Layer 2 of a small transformer language model trained on English Wikipedia (12 layers, counted from 0, width 128).
Take only the direct path to the model's output, skipping the later layers: a vector added to the residual stream pushes a token's score in proportion to its dot product with that token's output vector.

Output vectors of the tokens that the questions are about. A number n stands for (n - 500) times 0.0036.
"amic": 632 449 259 453 433 625 503 306 593 617 585 503 499 597 665 606 333 533 643 283 742 467 515 499 506 358 403 561 305 616 475 513 491 454 543 549 419 455 580 270 553 619 341 287 582 585 760 274 772 575 580 454 370 519 474 448 496 466 565 568 700 485 372 173 667 553 410 480 555 423 378 388 402 339 530 324 343 481 521 367 508 492 613 507 713 701 429 779 406 553 377 488 613 795 455 507 330 699 439 377 471 495 503 532 733 450 206 462 613 733 252 643 344 721 587 510 379 529 702 328 487 286 581 665 586 382 551 473
" www": 510 414 464 590 483 510 480 345 571 731 341 495 472 617 663 532 423 419 335 460 644 643 527 394 489 399 288 686 473 547 437 473 447 585 509 657 256 619 262 517 531 639 351 418 576 254 437 243 653 344 609 490 718 623 487 513 413 537 784 322 635 554 303 449 697 609 448 494 480 583 431 456 513 433 619 667 338 666 460 586 492 469 507 555 515 544 343 513 487 621 583 655 482 488 626 563 476 727 377 345 463 256 484 434 422 545 389 335 489 599 258 334 602 511 669 583 323 332 495 506 644 567 680 749 335 535 637 387
" fact": 452 561 281 557 565 497 478 341 484 630 433 611 581 546 505 455 378 537 398 380 395 525 508 482 500 524 511 631 376 447 532 458 426 421 318 640 492 453 409 412 599 751 606 589 542 380 479 474 591 411 508 416 558 462 429 483 474 531 517 627 590 478 502 465 632 561 586 573 511 474 438 619 490 547 517 430 386 711 611 355 544 221 549 493 785 522 426 744 545 503 428 370 589 514 515 478 338 494 574 404 354 482 500 316 336 682 430 573 421 508 436 724 401 524 559 456 595 520 508 425 337 520 566 503 619 557 441 634
" Airport": 405 314 418 474 370 613 638 355 325 551 379 462 767 477 636 552 368 499 440 548 587 605 535 299 400 302 369 549 370 381 441 603 710 435 384 658 492 436 414 500 542 604 500 424 489 333 442 356 619 301 538 578 561 659 309 422 509 507 470 568 477 632 375 530 461 594 656 520 665 412 308 429 565 577 637 495 510 676 504 469 506 710 452 464 447 579 265 485 499 443 402 676 712 623 544 377 403 629 528 534 690 535 449 396 574 522 322 379 643 579 435 455 597 563 519 635 501 357 484 501 500 551 509 519 634 292 687 611
"ror": 637 442 323 521 548 655 639 537 535 523 658 562 623 499 591 431 633 493 635 360 627 388 625 543 521 598 296 484 363 264 590 422 487 451 458 351 429 639 665 453 394 683 531 505 653 515 822 589 762 304 375 165 474 554 514 372 508 652 594 517 357 512 401 258 521 419 473 669 477 446 499 325 410 355 449 586 642 577 492 214 494 518 570 477 383 700 393 643 440 549 614 439 580 422 279 404 505 626 606 507 457 496 509 507 366 618 343 381 431 701 376 588 611 437 434 548 635 453 474 217 660 540 521 422 628 263 575 593
"udo": 435 467 542 482 553 493 371 406 591 579 640 503 440 609 493 385 384 443 571 320 346 581 486 320 549 534 565 397 489 543 525 431 451 628 583 350 453 682 528 513 304 490 398 496 593 603 453 311 471 360 465 444 600 631 409 512 476 598 468 387 614 454 331 511 648 521 312 539 425 612 515 534 330 398 397 388 609 379 414 615 488 359 338 818 675 647 745 493 534 540 606 573 522 755 377 564 278 493 463 350 623 581 523 622 547 478 454 571 675 734 417 689 500 640 450 474 568 403 555 438 595 296 527 487 471 660 367 354
"ß": 511 494 610 616 465 454 470 519 538 517 506 421 389 487 630 623 439 466 498 325 481 711 702 71 361 311 356 676 427 269 547 508 524 431 677 693 520 772 442 456 405 535 400 491 528 372 355 273 717 507 484 376 367 560 465 568 487 788 434 531 739 505 563 376 421 764 416 300 462 733 334 363 624 557 605 450 403 704 661 709 490 519 416 478 627 390 491 452 601 377 466 538 327 514 306 506 390 557 664 461 537 533 626 379 462 508 30 254 539 763 415 708 693 562 565 471 312 575 467 431 430 510 688 608 591 337 588 605
"ried": 808 511 613 560 326 720 469 674 671 427 473 592 712 456 588 544 624 382 415 445 655 493 491 407 510 534 376 796 323 342 470 520 456 443 477 511 304 255 549 551 406 647 633 428 559 441 859 322 456 312 525 560 543 500 480 454 487 587 457 589 473 455 414 507 496 624 457 539 647 335 271 435 639 367 214 485 315 668 705 463 511 476 295 608 431 777 318 658 376 503 389 350 243 583 321 411 571 373 684 563 553 707 503 399 516 573 217 496 489 683 379 387 599 738 634 382 608 525 370 475 469 532 578 534 532 529 415 510
"based": 419 441 528 540 396 791 693 212 404 703 425 509 712 596 651 537 291 469 485 419 553 496 540 603 465 495 310 419 480 495 665 487 605 441 417 472 312 326 427 502 747 467 430 323 590 325 659 583 530 468 548 422 543 384 484 286 478 687 668 582 517 496 510 326 303 410 423 612 585 486 551 526 598 473 468 437 388 603 432 694 525 496 335 523 637 472 440 606 622 438 474 502 536 689 404 479 692 450 521 331 561 374 581 223 593 562 163 600 493 669 443 356 486 454 440 537 446 479 777 418 502 640 627 432 530 550 683 434

Output weights of attention head 2. The head adds the sum of these rows, row i times number i of z. A number n stands for (n - 500) times 0.0012.
o0: 433 401 515 590 445 633 566 744 468 529 522 466 442 472 414 634 531 242 352 430 441 440 335 474 710 599 437 372 368 499 541 557 475 654 647 457 667 282 550 484 585 713 390 482 652 490 446 496 723 591 460 404 554 522 500 529 386 566 518 283 484 688 375 504 397 374 564 555 409 578 469 484 487 343 642 523 502 535 313 586 579 568 509 575 418 356 385 610 484 683 538 484 562 711 416 585 491 574 460 542 245 522 535 524 544 611 526 322 596 437 450 767 316 378 440 543 397 341 583 354 901 531 430 438 650 588 398 407
o1: 391 613 690 526 357 529 558 475 485 511 389 349 701 576 494 414 371 357 336 653 507 508 387 301 473 473 473 311 307 557 505 611 453 614 514 462 553 518 512 485 633 477 420 594 728 375 445 378 611 696 492 474 620 481 374 516 206 408 528 306 475 631 669 479 501 311 459 504 261 528 646 511 502 507 594 661 473 402 458 544 760 563 627 552 327 556 531 520 344 538 435 445 563 526 554 628 539 712 629 455 607 509 460 426 476 582 462 345 495 478 614 459 445 462 467 495 586 391 592 311 781 444 244 487 557 609 529 399
o2: 526 440 478 796 497 486 450 458 612 100 450 473 622 450 488 690 413 537 410 318 327 668 398 646 687 653 627 477 654 692 555 610 247 506 575 560 500 478 522 424 610 310 505 601 445 627 472 458 335 387 427 716 506 619 218 496 557 434 555 498 379 625 440 544 749 609 421 686 389 581 621 603 461 527 515 371 424 485 379 427 433 354 585 543 346 549 526 506 484 451 366 426 381 525 545 564 656 443 494 489 73 347 424 527 415 600 444 215 731 415 489 781 708 353 460 587 490 399 718 551 639 330 716 866 506 614 425 454
o3: 528 687 352 299 531 469 489 539 529 499 532 704 484 535 328 349 463 501 538 589 472 727 511 565 492 335 661 653 490 485 502 414 504 644 497 577 446 588 426 461 396 706 532 678 237 509 671 563 454 450 677 327 518 467 502 485 512 684 485 537 524 325 491 513 681 654 278 228 567 315 611 433 487 277 368 629 702 554 590 372 481 626 516 505 474 489 711 482 405 555 489 537 526 437 415 469 399 469 393 482 380 505 562 652 631 493 629 505 519 452 466 524 377 636 530 541 534 623 446 582 284 554 403 483 582 461 487 334
o4: 413 513 462 279 576 471 359 400 496 570 559 589 505 587 434 464 490 450 545 539 601 381 496 486 487 611 435 505 267 319 498 294 461 580 508 484 394 601 478 623 420 690 507 696 489 554 844 657 610 422 562 468 490 385 559 495 228 446 455 418 504 600 635 487 487 308 356 259 463 471 522 541 565 379 389 547 568 646 588 450 577 467 542 492 518 591 588 625 331 580 569 508 232 565 537 519 294 532 601 616 435 621 591 467 671 614 466 638 478 504 488 435 386 619 507 463 579 532 482 501 422 489 462 555 563 511 468 615
o5: 371 661 323 579 533 410 546 605 428 603 572 509 500 364 338 184 450 335 570 558 629 466 475 314 502 491 397 382 326 542 484 384 594 662 406 709 540 616 626 460 482 768 585 458 782 329 299 557 466 533 491 242 482 552 769 546 511 896 394 451 553 401 387 485 701 440 699 489 447 538 412 537 585 280 519 770 287 480 636 834 651 654 444 511 542 513 388 787 382 793 482 378 448 664 492 533 433 374 580 591 429 697 550 260 651 497 500 328 293 402 459 529 334 603 556 478 351 602 548 578 697 551 240 201 380 562 495 239
o6: 534 506 410 448 459 321 405 533 572 495 447 637 473 568 514 693 617 567 583 327 572 294 514 464 765 543 586 658 593 394 527 337 384 278 524 554 369 512 317 485 347 458 582 732 300 612 742 634 498 447 664 524 370 312 550 577 479 431 505 517 648 367 594 551 596 395 510 463 486 544 481 538 428 468 465 376 516 673 619 354 464 329 482 468 600 531 562 614 329 445 536 468 303 604 389 495 66 357 577 367 470 552 657 407 459 492 473 501 480 502 531 583 483 492 528 624 593 484 464 705 173 504 534 642 478 689 473 489
o7: 540 437 550 436 429 543 514 458 431 438 477 444 450 476 617 747 572 548 456 600 385 515 595 651 357 493 628 552 610 573 524 489 474 468 491 559 486 426 486 444 548 410 530 593 172 554 466 420 405 401 536 715 400 490 378 447 673 485 589 546 550 432 575 561 411 614 480 618 540 591 531 543 542 708 505 321 636 520 370 374 549 448 504 413 525 510 452 435 655 321 491 550 589 405 501 332 459 332 360 310 654 517 402 664 487 455 664 602 623 590 571 441 682 441 447 549 585 482 526 613 289 523 669 449 534 419 498 380
o8: 453 412 475 374 487 580 578 555 544 516 630 611 422 491 408 504 490 411 573 524 398 629 431 704 518 490 624 420 478 456 541 571 497 601 692 473 528 406 551 552 468 713 393 509 323 560 562 555 581 496 589 485 536 543 459 431 498 720 588 392 433 569 335 478 416 536 274 421 665 412 490 528 448 341 398 436 701 548 403 408 392 711 452 499 472 391 545 506 505 584 566 474 579 535 362 474 519 578 374 472 312 354 546 754 529 477 569 577 481 534 512 614 425 526 471 459 639 480 464 533 521 506 543 610 592 442 507 518
o9: 632 506 487 390 607 417 379 426 477 481 522 450 443 381 388 594 461 581 606 371 426 530 601 628 600 457 631 724 669 487 505 454 604 647 466 561 492 606 407 581 526 591 428 526 241 441 516 423 375 368 456 478 476 407 580 444 698 491 590 447 488 491 363 462 437 501 373 684 424 434 543 562 365 463 442 503 659 604 363 527 445 463 442 498 478 504 487 404 497 421 566 523 567 502 500 402 404 284 284 452 458 523 473 678 589 596 719 601 687 607 397 586 548 522 550 549 486 584 509 629 520 432 610 503 517 486 460 385
o10: 540 436 531 623 482 444 566 536 577 500 523 526 469 547 570 348 449 549 514 478 490 407 441 475 469 429 495 428 510 450 477 669 653 486 513 448 529 439 468 410 494 382 517 393 736 451 362 468 590 539 489 539 518 628 497 584 497 612 449 563 578 586 485 439 531 632 580 524 585 511 447 474 526 498 515 590 291 346 492 555 467 556 387 474 448 411 427 519 663 475 538 468 505 501 531 530 670 605 598 590 618 420 468 432 427 465 344 407 310 449 456 539 562 494 549 401 413 424 450 345 701 590 323 512 410 385 560 613
o11: 482 436 515 308 498 560 462 449 518 562 524 627 426 556 585 798 599 578 450 524 516 641 605 523 549 481 439 422 447 536 528 476 339 455 514 585 806 452 496 481 487 403 427 398 378 656 596 575 488 345 596 617 515 537 443 478 495 344 477 361 567 334 581 523 293 666 478 365 624 395 578 532 551 664 455 222 499 534 538 221 487 297 435 504 563 510 530 284 438 490 583 463 615 312 539 439 498 633 445 516 464 498 574 819 318 435 656 547 680 584 566 437 390 452 520 561 558 422 300 567 83 492 832 463 499 394 482 562
o12: 577 504 502 500 495 547 373 568 737 462 519 645 435 576 667 604 493 582 517 411 456 413 472 679 502 444 717 751 610 438 503 534 481 426 387 466 335 451 273 500 386 378 462 491 44 607 664 564 531 598 570 468 395 541 582 531 592 456 586 680 525 536 548 478 496 475 530 490 607 622 390 224 399 521 458 323 610 559 453 420 415 460 539 510 534 424 545 486 750 361 602 673 551 518 394 433 310 312 492 283 580 413 476 570 528 462 512 596 582 535 451 619 817 356 493 477 553 520 383 425 227 696 346 682 507 504 374 478
o13: 259 595 502 593 290 571 686 562 377 417 565 441 596 381 421 608 561 407 195 631 331 751 431 543 523 440 579 291 394 811 564 419 471 671 561 769 618 257 716 396 558 509 459 632 233 487 345 413 376 467 546 590 665 600 235 406 460 662 524 472 537 591 512 601 601 670 419 598 595 636 628 820 659 345 579 466 483 577 264 400 594 643 559 496 282 420 351 585 521 509 433 406 452 448 552 458 588 403 293 495 312 525 444 782 499 431 716 288 726 417 534 533 499 473 441 643 614 417 747 510 480 458 575 430 547 485 320 404
o14: 524 417 590 330 483 569 703 549 551 580 551 459 388 380 505 546 711 482 405 669 475 461 476 445 418 488 637 432 385 348 506 243 463 400 426 492 490 546 520 491 403 541 422 588 455 503 534 677 523 487 618 527 537 351 565 536 524 470 423 480 679 400 460 615 259 494 465 449 648 551 453 560 520 537 456 365 657 576 434 608 554 523 417 509 580 555 412 532 428 427 568 423 393 595 527 409 245 430 353 488 649 762 617 477 560 499 702 665 465 561 498 403 472 471 477 525 712 633 456 731 225 672 559 292 645 544 433 385
o15: 477 482 356 391 490 483 481 465 470 539 451 669 533 630 403 548 589 568 702 427 525 517 628 492 708 468 421 650 544 408 475 460 328 467 595 652 560 466 402 506 483 537 574 493 373 614 667 646 312 455 648 487 557 444 474 525 519 590 558 447 508 258 539 454 649 638 385 331 510 455 575 499 567 360 460 478 556 534 702 267 451 426 483 484 554 540 694 461 293 421 463 445 507 365 465 512 325 498 563 463 462 448 561 639 461 407 649 392 562 471 487 437 299 685 575 488 514 502 339 664 329 341 625 545 425 547 486 533
o16: 510 289 722 503 302 600 608 545 438 572 550 384 482 423 462 483 590 472 521 576 431 420 414 645 620 424 581 493 700 489 534 513 682 615 690 416 408 398 527 570 601 562 358 484 513 589 437 463 512 654 469 572 589 409 342 523 597 350 618 270 490 598 352 507 215 568 317 679 607 524 564 597 351 563 495 518 640 448 372 549 530 598 357 489 484 412 588 336 521 349 539 451 466 482 513 453 456 585 297 465 649 431 470 727 499 592 736 632 587 484 532 490 464 429 393 521 737 416 525 519 444 436 566 566 550 531 464 442
o17: 438 602 439 396 523 444 627 443 427 565 464 531 583 522 307 385 573 504 615 414 531 469 518 346 659 456 361 544 502 456 511 456 563 522 686 622 404 535 529 448 440 459 556 633 602 555 605 541 372 408 560 612 544 523 376 499 405 586 540 561 532 446 570 470 672 510 367 338 476 424 556 758 560 267 436 598 461 512 620 440 533 555 416 436 508 544 592 636 260 461 505 471 214 389 577 506 509 502 508 497 479 565 554 542 462 560 634 433 409 471 643 391 209 718 537 540 592 521 526 622 492 258 560 465 494 477 555 597
o18: 435 682 417 394 616 478 426 453 469 314 518 656 506 455 551 622 439 490 399 584 495 689 520 447 210 531 627 468 468 731 462 397 330 487 382 492 531 593 622 339 460 422 693 662 363 494 642 612 535 412 585 463 364 548 508 471 550 465 411 573 463 421 626 582 606 520 560 348 521 446 536 459 750 714 463 447 588 471 534 331 524 389 654 529 562 594 418 692 435 622 548 575 476 473 531 478 475 368 429 532 368 542 499 500 523 539 453 519 530 398 636 381 576 486 506 558 471 540 518 554 194 623 586 539 476 409 562 417
o19: 406 324 463 512 410 522 751 589 392 661 549 381 445 391 450 331 724 535 568 521 575 362 544 388 603 425 310 582 540 428 557 355 599 411 539 634 429 424 573 447 384 560 530 386 773 453 277 555 400 528 576 622 708 462 437 564 519 571 409 564 623 362 397 530 316 659 483 594 555 497 488 616 500 514 568 518 437 493 567 652 630 551 333 456 605 447 460 456 536 397 492 357 459 356 453 435 517 475 407 466 687 734 530 515 478 517 650 526 412 578 527 355 243 483 474 603 620 532 481 686 460 556 560 168 440 457 409 483
o20: 431 449 508 498 441 489 716 681 598 579 590 631 499 389 360 215 550 496 605 497 465 369 370 563 516 474 483 553 498 441 495 474 634 611 598 518 253 428 531 485 339 460 510 510 604 660 481 551 505 553 633 418 607 536 478 549 376 556 532 585 481 531 462 496 640 652 213 360 690 557 515 615 523 402 415 644 537 486 589 597 583 714 433 444 529 351 635 478 514 469 522 361 303 368 462 525 559 594 503 540 679 604 569 601 598 407 555 494 306 488 537 409 520 534 467 425 708 457 532 470 320 585 306 508 427 487 420 611
o21: 401 623 494 297 483 507 377 532 457 412 551 710 484 495 567 757 415 366 328 550 468 640 391 399 281 535 629 440 239 586 511 434 432 683 323 403 637 554 553 490 481 605 428 660 264 468 817 502 801 428 578 375 424 415 540 424 240 202 489 273 420 664 766 594 335 278 403 265 489 400 637 474 600 654 463 501 726 602 328 292 634 421 686 573 467 513 482 511 430 694 602 650 548 576 573 528 368 586 464 629 321 496 537 659 589 628 498 571 706 474 614 426 649 401 486 510 491 436 513 389 365 682 480 559 772 456 473 468
o22: 563 643 321 573 665 494 505 514 495 530 458 568 569 557 475 324 521 674 545 472 602 671 574 501 563 353 360 501 605 556 470 577 562 381 543 599 639 539 457 424 458 374 566 228 626 521 331 545 335 468 514 493 527 651 469 520 598 717 399 682 508 291 382 487 713 793 548 377 627 307 458 409 490 467 557 628 369 363 788 417 330 472 460 527 556 493 586 368 536 514 433 468 641 306 478 555 700 559 531 570 444 374 533 654 364 332 576 398 333 475 510 433 384 595 616 434 341 532 393 407 473 478 511 432 385 436 469 597
o23: 422 531 386 634 487 376 483 687 481 468 600 650 528 566 461 442 494 542 658 307 525 363 393 324 687 573 364 545 487 448 465 595 474 563 566 461 482 395 531 407 413 409 628 551 557 657 590 516 563 468 523 504 482 551 421 561 200 609 530 429 494 578 611 467 623 580 542 338 538 582 475 695 532 330 455 658 259 556 582 484 595 496 405 398 523 415 493 735 280 631 527 418 242 548 580 599 495 581 721 605 300 446 535 393 494 541 344 298 404 528 488 507 494 521 557 478 464 336 447 518 511 411 459 739 393 550 492 809
o24: 514 445 437 530 518 529 620 585 479 484 546 531 559 338 537 469 513 592 566 510 423 446 440 399 309 630 426 514 479 586 511 592 504 396 459 246 273 443 611 531 445 343 587 522 726 495 466 540 614 516 399 501 424 519 482 528 394 344 441 786 430 679 558 467 516 460 597 323 492 560 361 516 595 506 505 540 486 500 379 663 485 554 543 449 662 424 373 566 646 534 577 542 263 480 498 535 765 403 460 496 440 609 588 361 590 623 183 550 359 400 568 424 551 441 506 487 523 484 678 330 602 584 528 532 437 374 609 805
o25: 530 399 544 602 541 419 381 388 378 452 418 357 459 461 563 618 436 549 407 426 581 307 553 311 561 625 347 449 548 502 501 471 506 417 411 457 551 630 497 552 566 470 577 505 760 343 445 433 532 430 311 610 429 422 566 514 473 303 422 518 514 551 482 547 496 331 740 670 287 553 449 522 477 637 594 491 343 480 510 667 560 310 507 520 521 689 381 592 477 491 516 487 417 597 594 548 417 407 631 559 469 663 509 224 547 637 347 480 532 516 475 558 481 438 484 576 371 503 594 538 675 416 567 414 440 633 556 461
o26: 531 729 517 463 524 368 387 520 377 675 488 491 554 468 336 629 493 432 500 496 553 439 553 503 626 574 434 567 558 555 528 336 512 699 476 576 489 635 505 580 501 665 495 607 396 531 609 488 370 463 375 356 455 392 595 494 580 340 548 278 436 396 499 495 610 437 398 543 386 462 616 545 390 407 518 649 605 657 642 507 542 382 465 539 560 558 679 426 322 543 419 545 503 481 535 475 317 401 452 517 377 494 493 586 564 488 665 575 702 500 474 429 354 528 491 523 539 517 548 531 324 342 646 411 518 653 399 359
o27: 511 565 599 425 492 417 521 498 477 512 451 460 497 477 556 516 461 495 355 431 514 522 529 330 339 579 390 470 251 493 443 672 572 407 483 294 532 467 514 631 550 422 446 538 770 305 641 409 657 605 322 474 556 381 605 471 355 218 461 545 494 630 567 494 456 317 509 347 393 360 568 461 575 693 524 520 705 407 440 485 462 473 565 517 464 572 516 406 577 487 563 565 532 486 614 587 645 644 655 536 517 580 527 418 457 579 296 610 446 533 505 417 488 516 494 361 483 405 583 306 603 593 461 391 638 505 603 640
o28: 461 513 344 453 664 496 332 447 467 549 450 627 544 548 428 573 383 487 625 448 622 520 508 418 583 585 406 533 409 424 457 436 320 554 509 604 485 572 468 637 498 654 494 575 428 570 694 570 508 357 538 454 477 410 499 457 321 576 478 470 410 446 564 517 637 378 425 273 393 446 516 466 494 313 423 527 483 658 676 415 539 464 540 543 541 634 699 647 240 681 485 457 341 586 516 573 396 529 683 578 231 505 649 461 655 507 381 477 504 514 471 476 348 583 496 468 469 507 477 627 509 372 569 621 515 651 453 559
o29: 414 547 435 735 493 463 488 493 617 354 452 540 573 622 626 428 445 582 365 496 432 554 546 538 542 457 590 445 468 548 504 593 367 251 418 665 454 364 447 383 514 386 598 527 482 429 415 447 439 512 618 587 510 615 438 520 536 787 482 720 632 499 591 502 730 586 625 598 459 566 479 515 604 448 582 458 335 442 540 359 473 565 518 455 384 526 367 725 536 420 407 439 561 613 538 545 456 389 555 409 508 463 472 358 403 507 340 256 432 451 477 673 590 476 552 439 398 431 548 477 565 525 293 486 389 463 564 469
o30: 272 506 508 566 539 516 317 455 528 537 607 766 578 639 480 493 307 418 547 518 424 347 369 558 665 662 466 252 298 456 492 530 413 702 451 520 505 477 589 495 410 658 479 552 709 674 660 553 719 417 606 339 449 575 600 490 172 539 485 454 337 712 714 429 586 408 409 305 527 510 531 558 541 262 458 593 270 621 470 444 548 523 506 473 441 427 492 712 269 829 580 449 249 752 612 621 477 721 537 596 178 474 626 476 567 538 288 338 499 443 493 596 406 526 580 414 520 344 492 329 473 477 381 699 530 487 428 609
o31: 585 540 520 372 620 624 287 424 506 593 576 523 489 687 405 437 423 434 795 507 518 547 468 595 616 457 455 437 451 323 492 613 476 705 580 410 642 608 429 602 515 661 374 409 508 531 656 617 607 509 508 326 561 514 575 535 466 666 544 327 451 631 424 341 261 449 425 396 493 430 439 400 384 271 419 537 495 626 511 437 349 582 438 521 446 441 594 418 344 601 604 579 553 605 520 554 497 726 512 583 510 271 473 606 414 546 501 620 526 418 433 522 254 638 544 410 449 502 291 315 725 338 459 674 560 430 479 625

Each question shows a token from some text and the vector z that the head gathered there. A number n stands for (n - 500) times 0.0041.

"oy": 622 507 506 379 476 584 474 514 514 480 421 418 597 523 631 414 391 331 372 623 425 437 506 444 532 586 248 405 549 644 468 362
Which of these tokens does it push up most? "based"

" Kingdom": 622 768 390 251 487 452 242 419 512 371 615 384 512 359 363 258 522 430 184 487 301 364 456 430 578 649 232 624 492 563 514 601
Which three tokens does it push up most, strongest first? "based", " Airport", " www"

"ha": 633 539 448 530 498 652 428 411 557 470 322 470 443 518 687 575 410 416 294 676 424 426 583 489 504 602 433 460 676 484 442 358
Which three tokens does it push up most, strongest first? "ried", "based", "ß"

"\n": 575 443 493 518 575 557 525 543 565 687 248 465 432 549 613 627 601 576 300 744 608 365 451 470 442 508 611 341 682 290 483 421
Which of these tokens does it push up most? "udo"

"ans": 610 614 484 382 478 476 364 468 536 398 523 507 552 514 590 521 406 354 328 688 384 428 600 520 572 520 104 485 534 655 490 502
Which of these tokens does it push up most? " Airport"

" Born": 565 614 434 468 643 576 261 427 580 469 450 432 515 608 660 367 487 458 356 537 561 551 529 460 573 474 331 548 577 427 506 456
Which of these tokens does it push up most? "based"

" the": 515 644 419 577 582 608 537 464 473 393 432 542 541 561 673 546 277 434 498 613 400 565 599 444 461 506 249 447 638 742 604 449
Which of these tokens does it push up most? " fact"

"ama": 537 486 518 436 572 557 472 464 639 556 391 379 547 391 478 661 436 414 315 548 385 377 573 543 484 565 348 442 723 557 453 479
Which of these tokens does it push up most? "amic"

"ix": 592 590 506 477 390 477 303 537 602 450 529 407 612 590 423 409 368 337 398 453 440 490 614 423 521 402 184 501 446 726 527 531
Which of these tokens does it push up most? " Airport"

":": 503 506 385 518 631 482 492 577 482 717 238 631 511 364 654 605 481 411 494 592 306 652 514 319 415 602 552 558 652 281 371 547
Which of these tokens does it push up most? "udo"

".": 479 307 312 512 610 557 600 562 541 723 347 424 638 381 758 465 527 477 371 724 597 437 434 446 577 522 434 417 524 353 432 413
Which three tokens does it push up most, strongest first? "ried", "udo", "based"

" \"": 360 363 509 462 615 499 721 570 645 623 255 544 704 267 579 879 426 490 462 506 464 394 594 553 406 473 392 334 822 493 495 445
Which of these tokens does it push up most? "ried"

" rec": 440 563 546 439 585 464 561 447 446 364 587 412 563 439 410 656 300 483 352 523 464 370 557 725 510 602 224 503 706 813 538 366
Pushed down most: "udo"

";": 594 654 588 437 506 536 391 448 470 576 395 451 450 559 486 508 499 450 345 558 417 544 527 549 479 609 457 536 617 475 462 429
Which of these tokens does it push up most? " www"

" film": 553 670 378 258 555 433 304 464 563 368 544 509 476 326 472 396 597 504 262 628 464 359 496 444 550 544 300 562 509 409 540 581
Which of these tokens does it push up most? "based"

"n": 670 589 557 552 418 601 338 346 593 437 572 465 479 510 381 500 342 283 263 538 339 461 675 575 428 573 278 512 601 669 492 444
Which of these tokens does it push up most? " www"

" of": 567 522 377 603 580 677 476 385 627 391 339 554 483 482 692 740 330 446 392 614 408 492 704 505 486 461 419 452 717 500 483 442
Pushed down most: "based"

" 31": 464 706 123 383 677 491 350 429 405 396 549 355 567 286 539 400 506 453 236 635 497 460 474 344 562 533 365 694 485 402 548 648
Pushed down most: " fact"

"arn": 539 474 519 576 572 523 487 477 626 420 394 458 490 495 659 611 389 455 357 556 425 454 532 528 578 531 324 460 630 582 374 351
Which three tokens does it push up most, strongest first? "ried", "ß", " fact"

"nt": 685 590 573 336 328 544 383 493 529 453 470 448 583 585 525 363 442 322 370 525 416 474 552 503 484 555 238 469 462 659 475 423
Which two tokens does it push up most, strongest first? " Airport", "based"

" ent": 540 581 646 433 572 356 601 377 511 470 409 493 602 413 386 717 329 384 384 440 329 502 572 696 487 620 269 582 842 661 562 511
Which two tokens does it push up most, strongest first? "amic", " fact"

" 8": 501 482 237 509 515 564 441 505 466 505 437 572 549 377 751 441 417 361 418 763 456 464 613 297 512 548 320 555 448 478 357 452
Which three tokens does it push up most, strongest first? " Airport", "based", "ß"

" Ocean": 619 599 507 327 483 481 421 508 443 475 328 518 461 480 559 491 439 392 387 681 365 531 468 514 608 660 311 517 580 471 467 359
Which two tokens does it push up most, strongest first? "based", " Airport"

" in": 534 671 282 507 667 705 411 348 459 318 416 431 446 501 664 563 360 587 346 737 559 402 602 499 640 555 361 566 658 509 566 414
Which of these tokens does it push up most? "ried"

"ion": 842 564 507 348 685 394 338 344 658 421 572 291 587 487 424 314 436 364 196 503 567 575 344 669 780 461 160 619 606 505 721 611
Which three tokens does it push up most, strongest first? "ror", "based", "amic"

" on": 590 521 363 510 484 696 383 464 511 442 405 535 421 566 680 462 344 396 472 722 407 477 634 399 542 569 323 512 535 554 428 398
Which of these tokens does it push up most? " Airport"

"-": 488 331 557 476 596 446 496 487 634 633 474 498 539 386 357 696 448 492 314 476 591 361 630 663 474 467 432 372 707 437 497 522
Pushed down most: " Airport"

"alt": 489 437 470 495 438 523 477 420 489 481 581 548 548 414 435 598 337 455 429 690 522 460 670 636 556 501 215 539 515 622 523 405
Which of these tokens does it push up most? "ß"

",": 629 512 499 261 500 468 482 414 398 474 483 663 539 440 553 521 405 433 353 703 322 427 617 549 617 687 286 533 608 521 554 506
Which three tokens does it push up most, strongest first? "ß", "based", " Airport"

" 11": 532 508 331 445 601 463 513 540 455 580 299 554 537 389 717 487 460 390 428 759 434 601 436 403 551 603 384 576 540 346 391 371
Pushed down most: " www"

" Ha": 505 375 499 415 459 506 548 646 494 580 343 480 656 549 698 488 404 341 484 589 364 430 450 382 501 573 310 387 486 675 327 345
Which of these tokens does it push up most? " Airport"

" you": 397 344 397 398 506 582 753 611 477 463 477 417 727 241 626 702 333 429 404 679 428 205 548 499 608 578 310 366 614 788 497 347
Pushed down most: "udo"

"\n\n": 578 448 387 584 696 626 407 457 663 484 453 328 380 507 617 609 441 617 240 719 674 298 485 599 569 411 344 327 672 420 509 500
Which two tokens does it push up most, strongest first? "ried", "ror"

" 2014": 458 689 145 330 641 451 327 474 449 351 578 363 521 302 622 309 608 449 271 747 584 428 430 332 618 516 295 685 391 407 519 571
Which two tokens does it push up most, strongest first? "based", " Airport"

" (": 348 348 396 564 545 483 554 462 498 617 430 744 557 310 479 856 389 565 467 768 499 456 728 561 455 494 361 512 647 438 477 436
Pushed down most: "based"

" |": 615 501 506 461 551 592 498 579 462 616 233 534 499 566 610 476 353 392 509 585 335 635 408 431 484 667 466 502 632 458 477 310
Which of these tokens does it push up most? " fact"

" Frank": 647 523 463 391 481 625 411 474 560 485 400 408 498 480 740 386 530 349 379 769 450 434 488 405 523 556 259 469 467 531 429 371
Which two tokens does it push up most, strongest first? "based", " Airport"

"es": 660 671 478 548 554 754 314 297 622 416 484 313 485 513 570 409 417 391 275 485 458 455 572 544 611 545 307 481 627 493 571 487
Which of these tokens does it push up most? "ror"

"ert": 574 366 418 485 541 528 482 414 560 564 500 269 608 338 602 433 348 442 300 629 432 392 542 526 742 628 156 584 547 608 360 435
Which of these tokens does it push up most? "ß"

"t": 627 503 514 443 426 500 407 397 477 443 574 512 508 442 376 460 210 370 400 480 413 574 710 606 586 595 202 634 594 621 534 468
Which of these tokens does it push up most? "ß"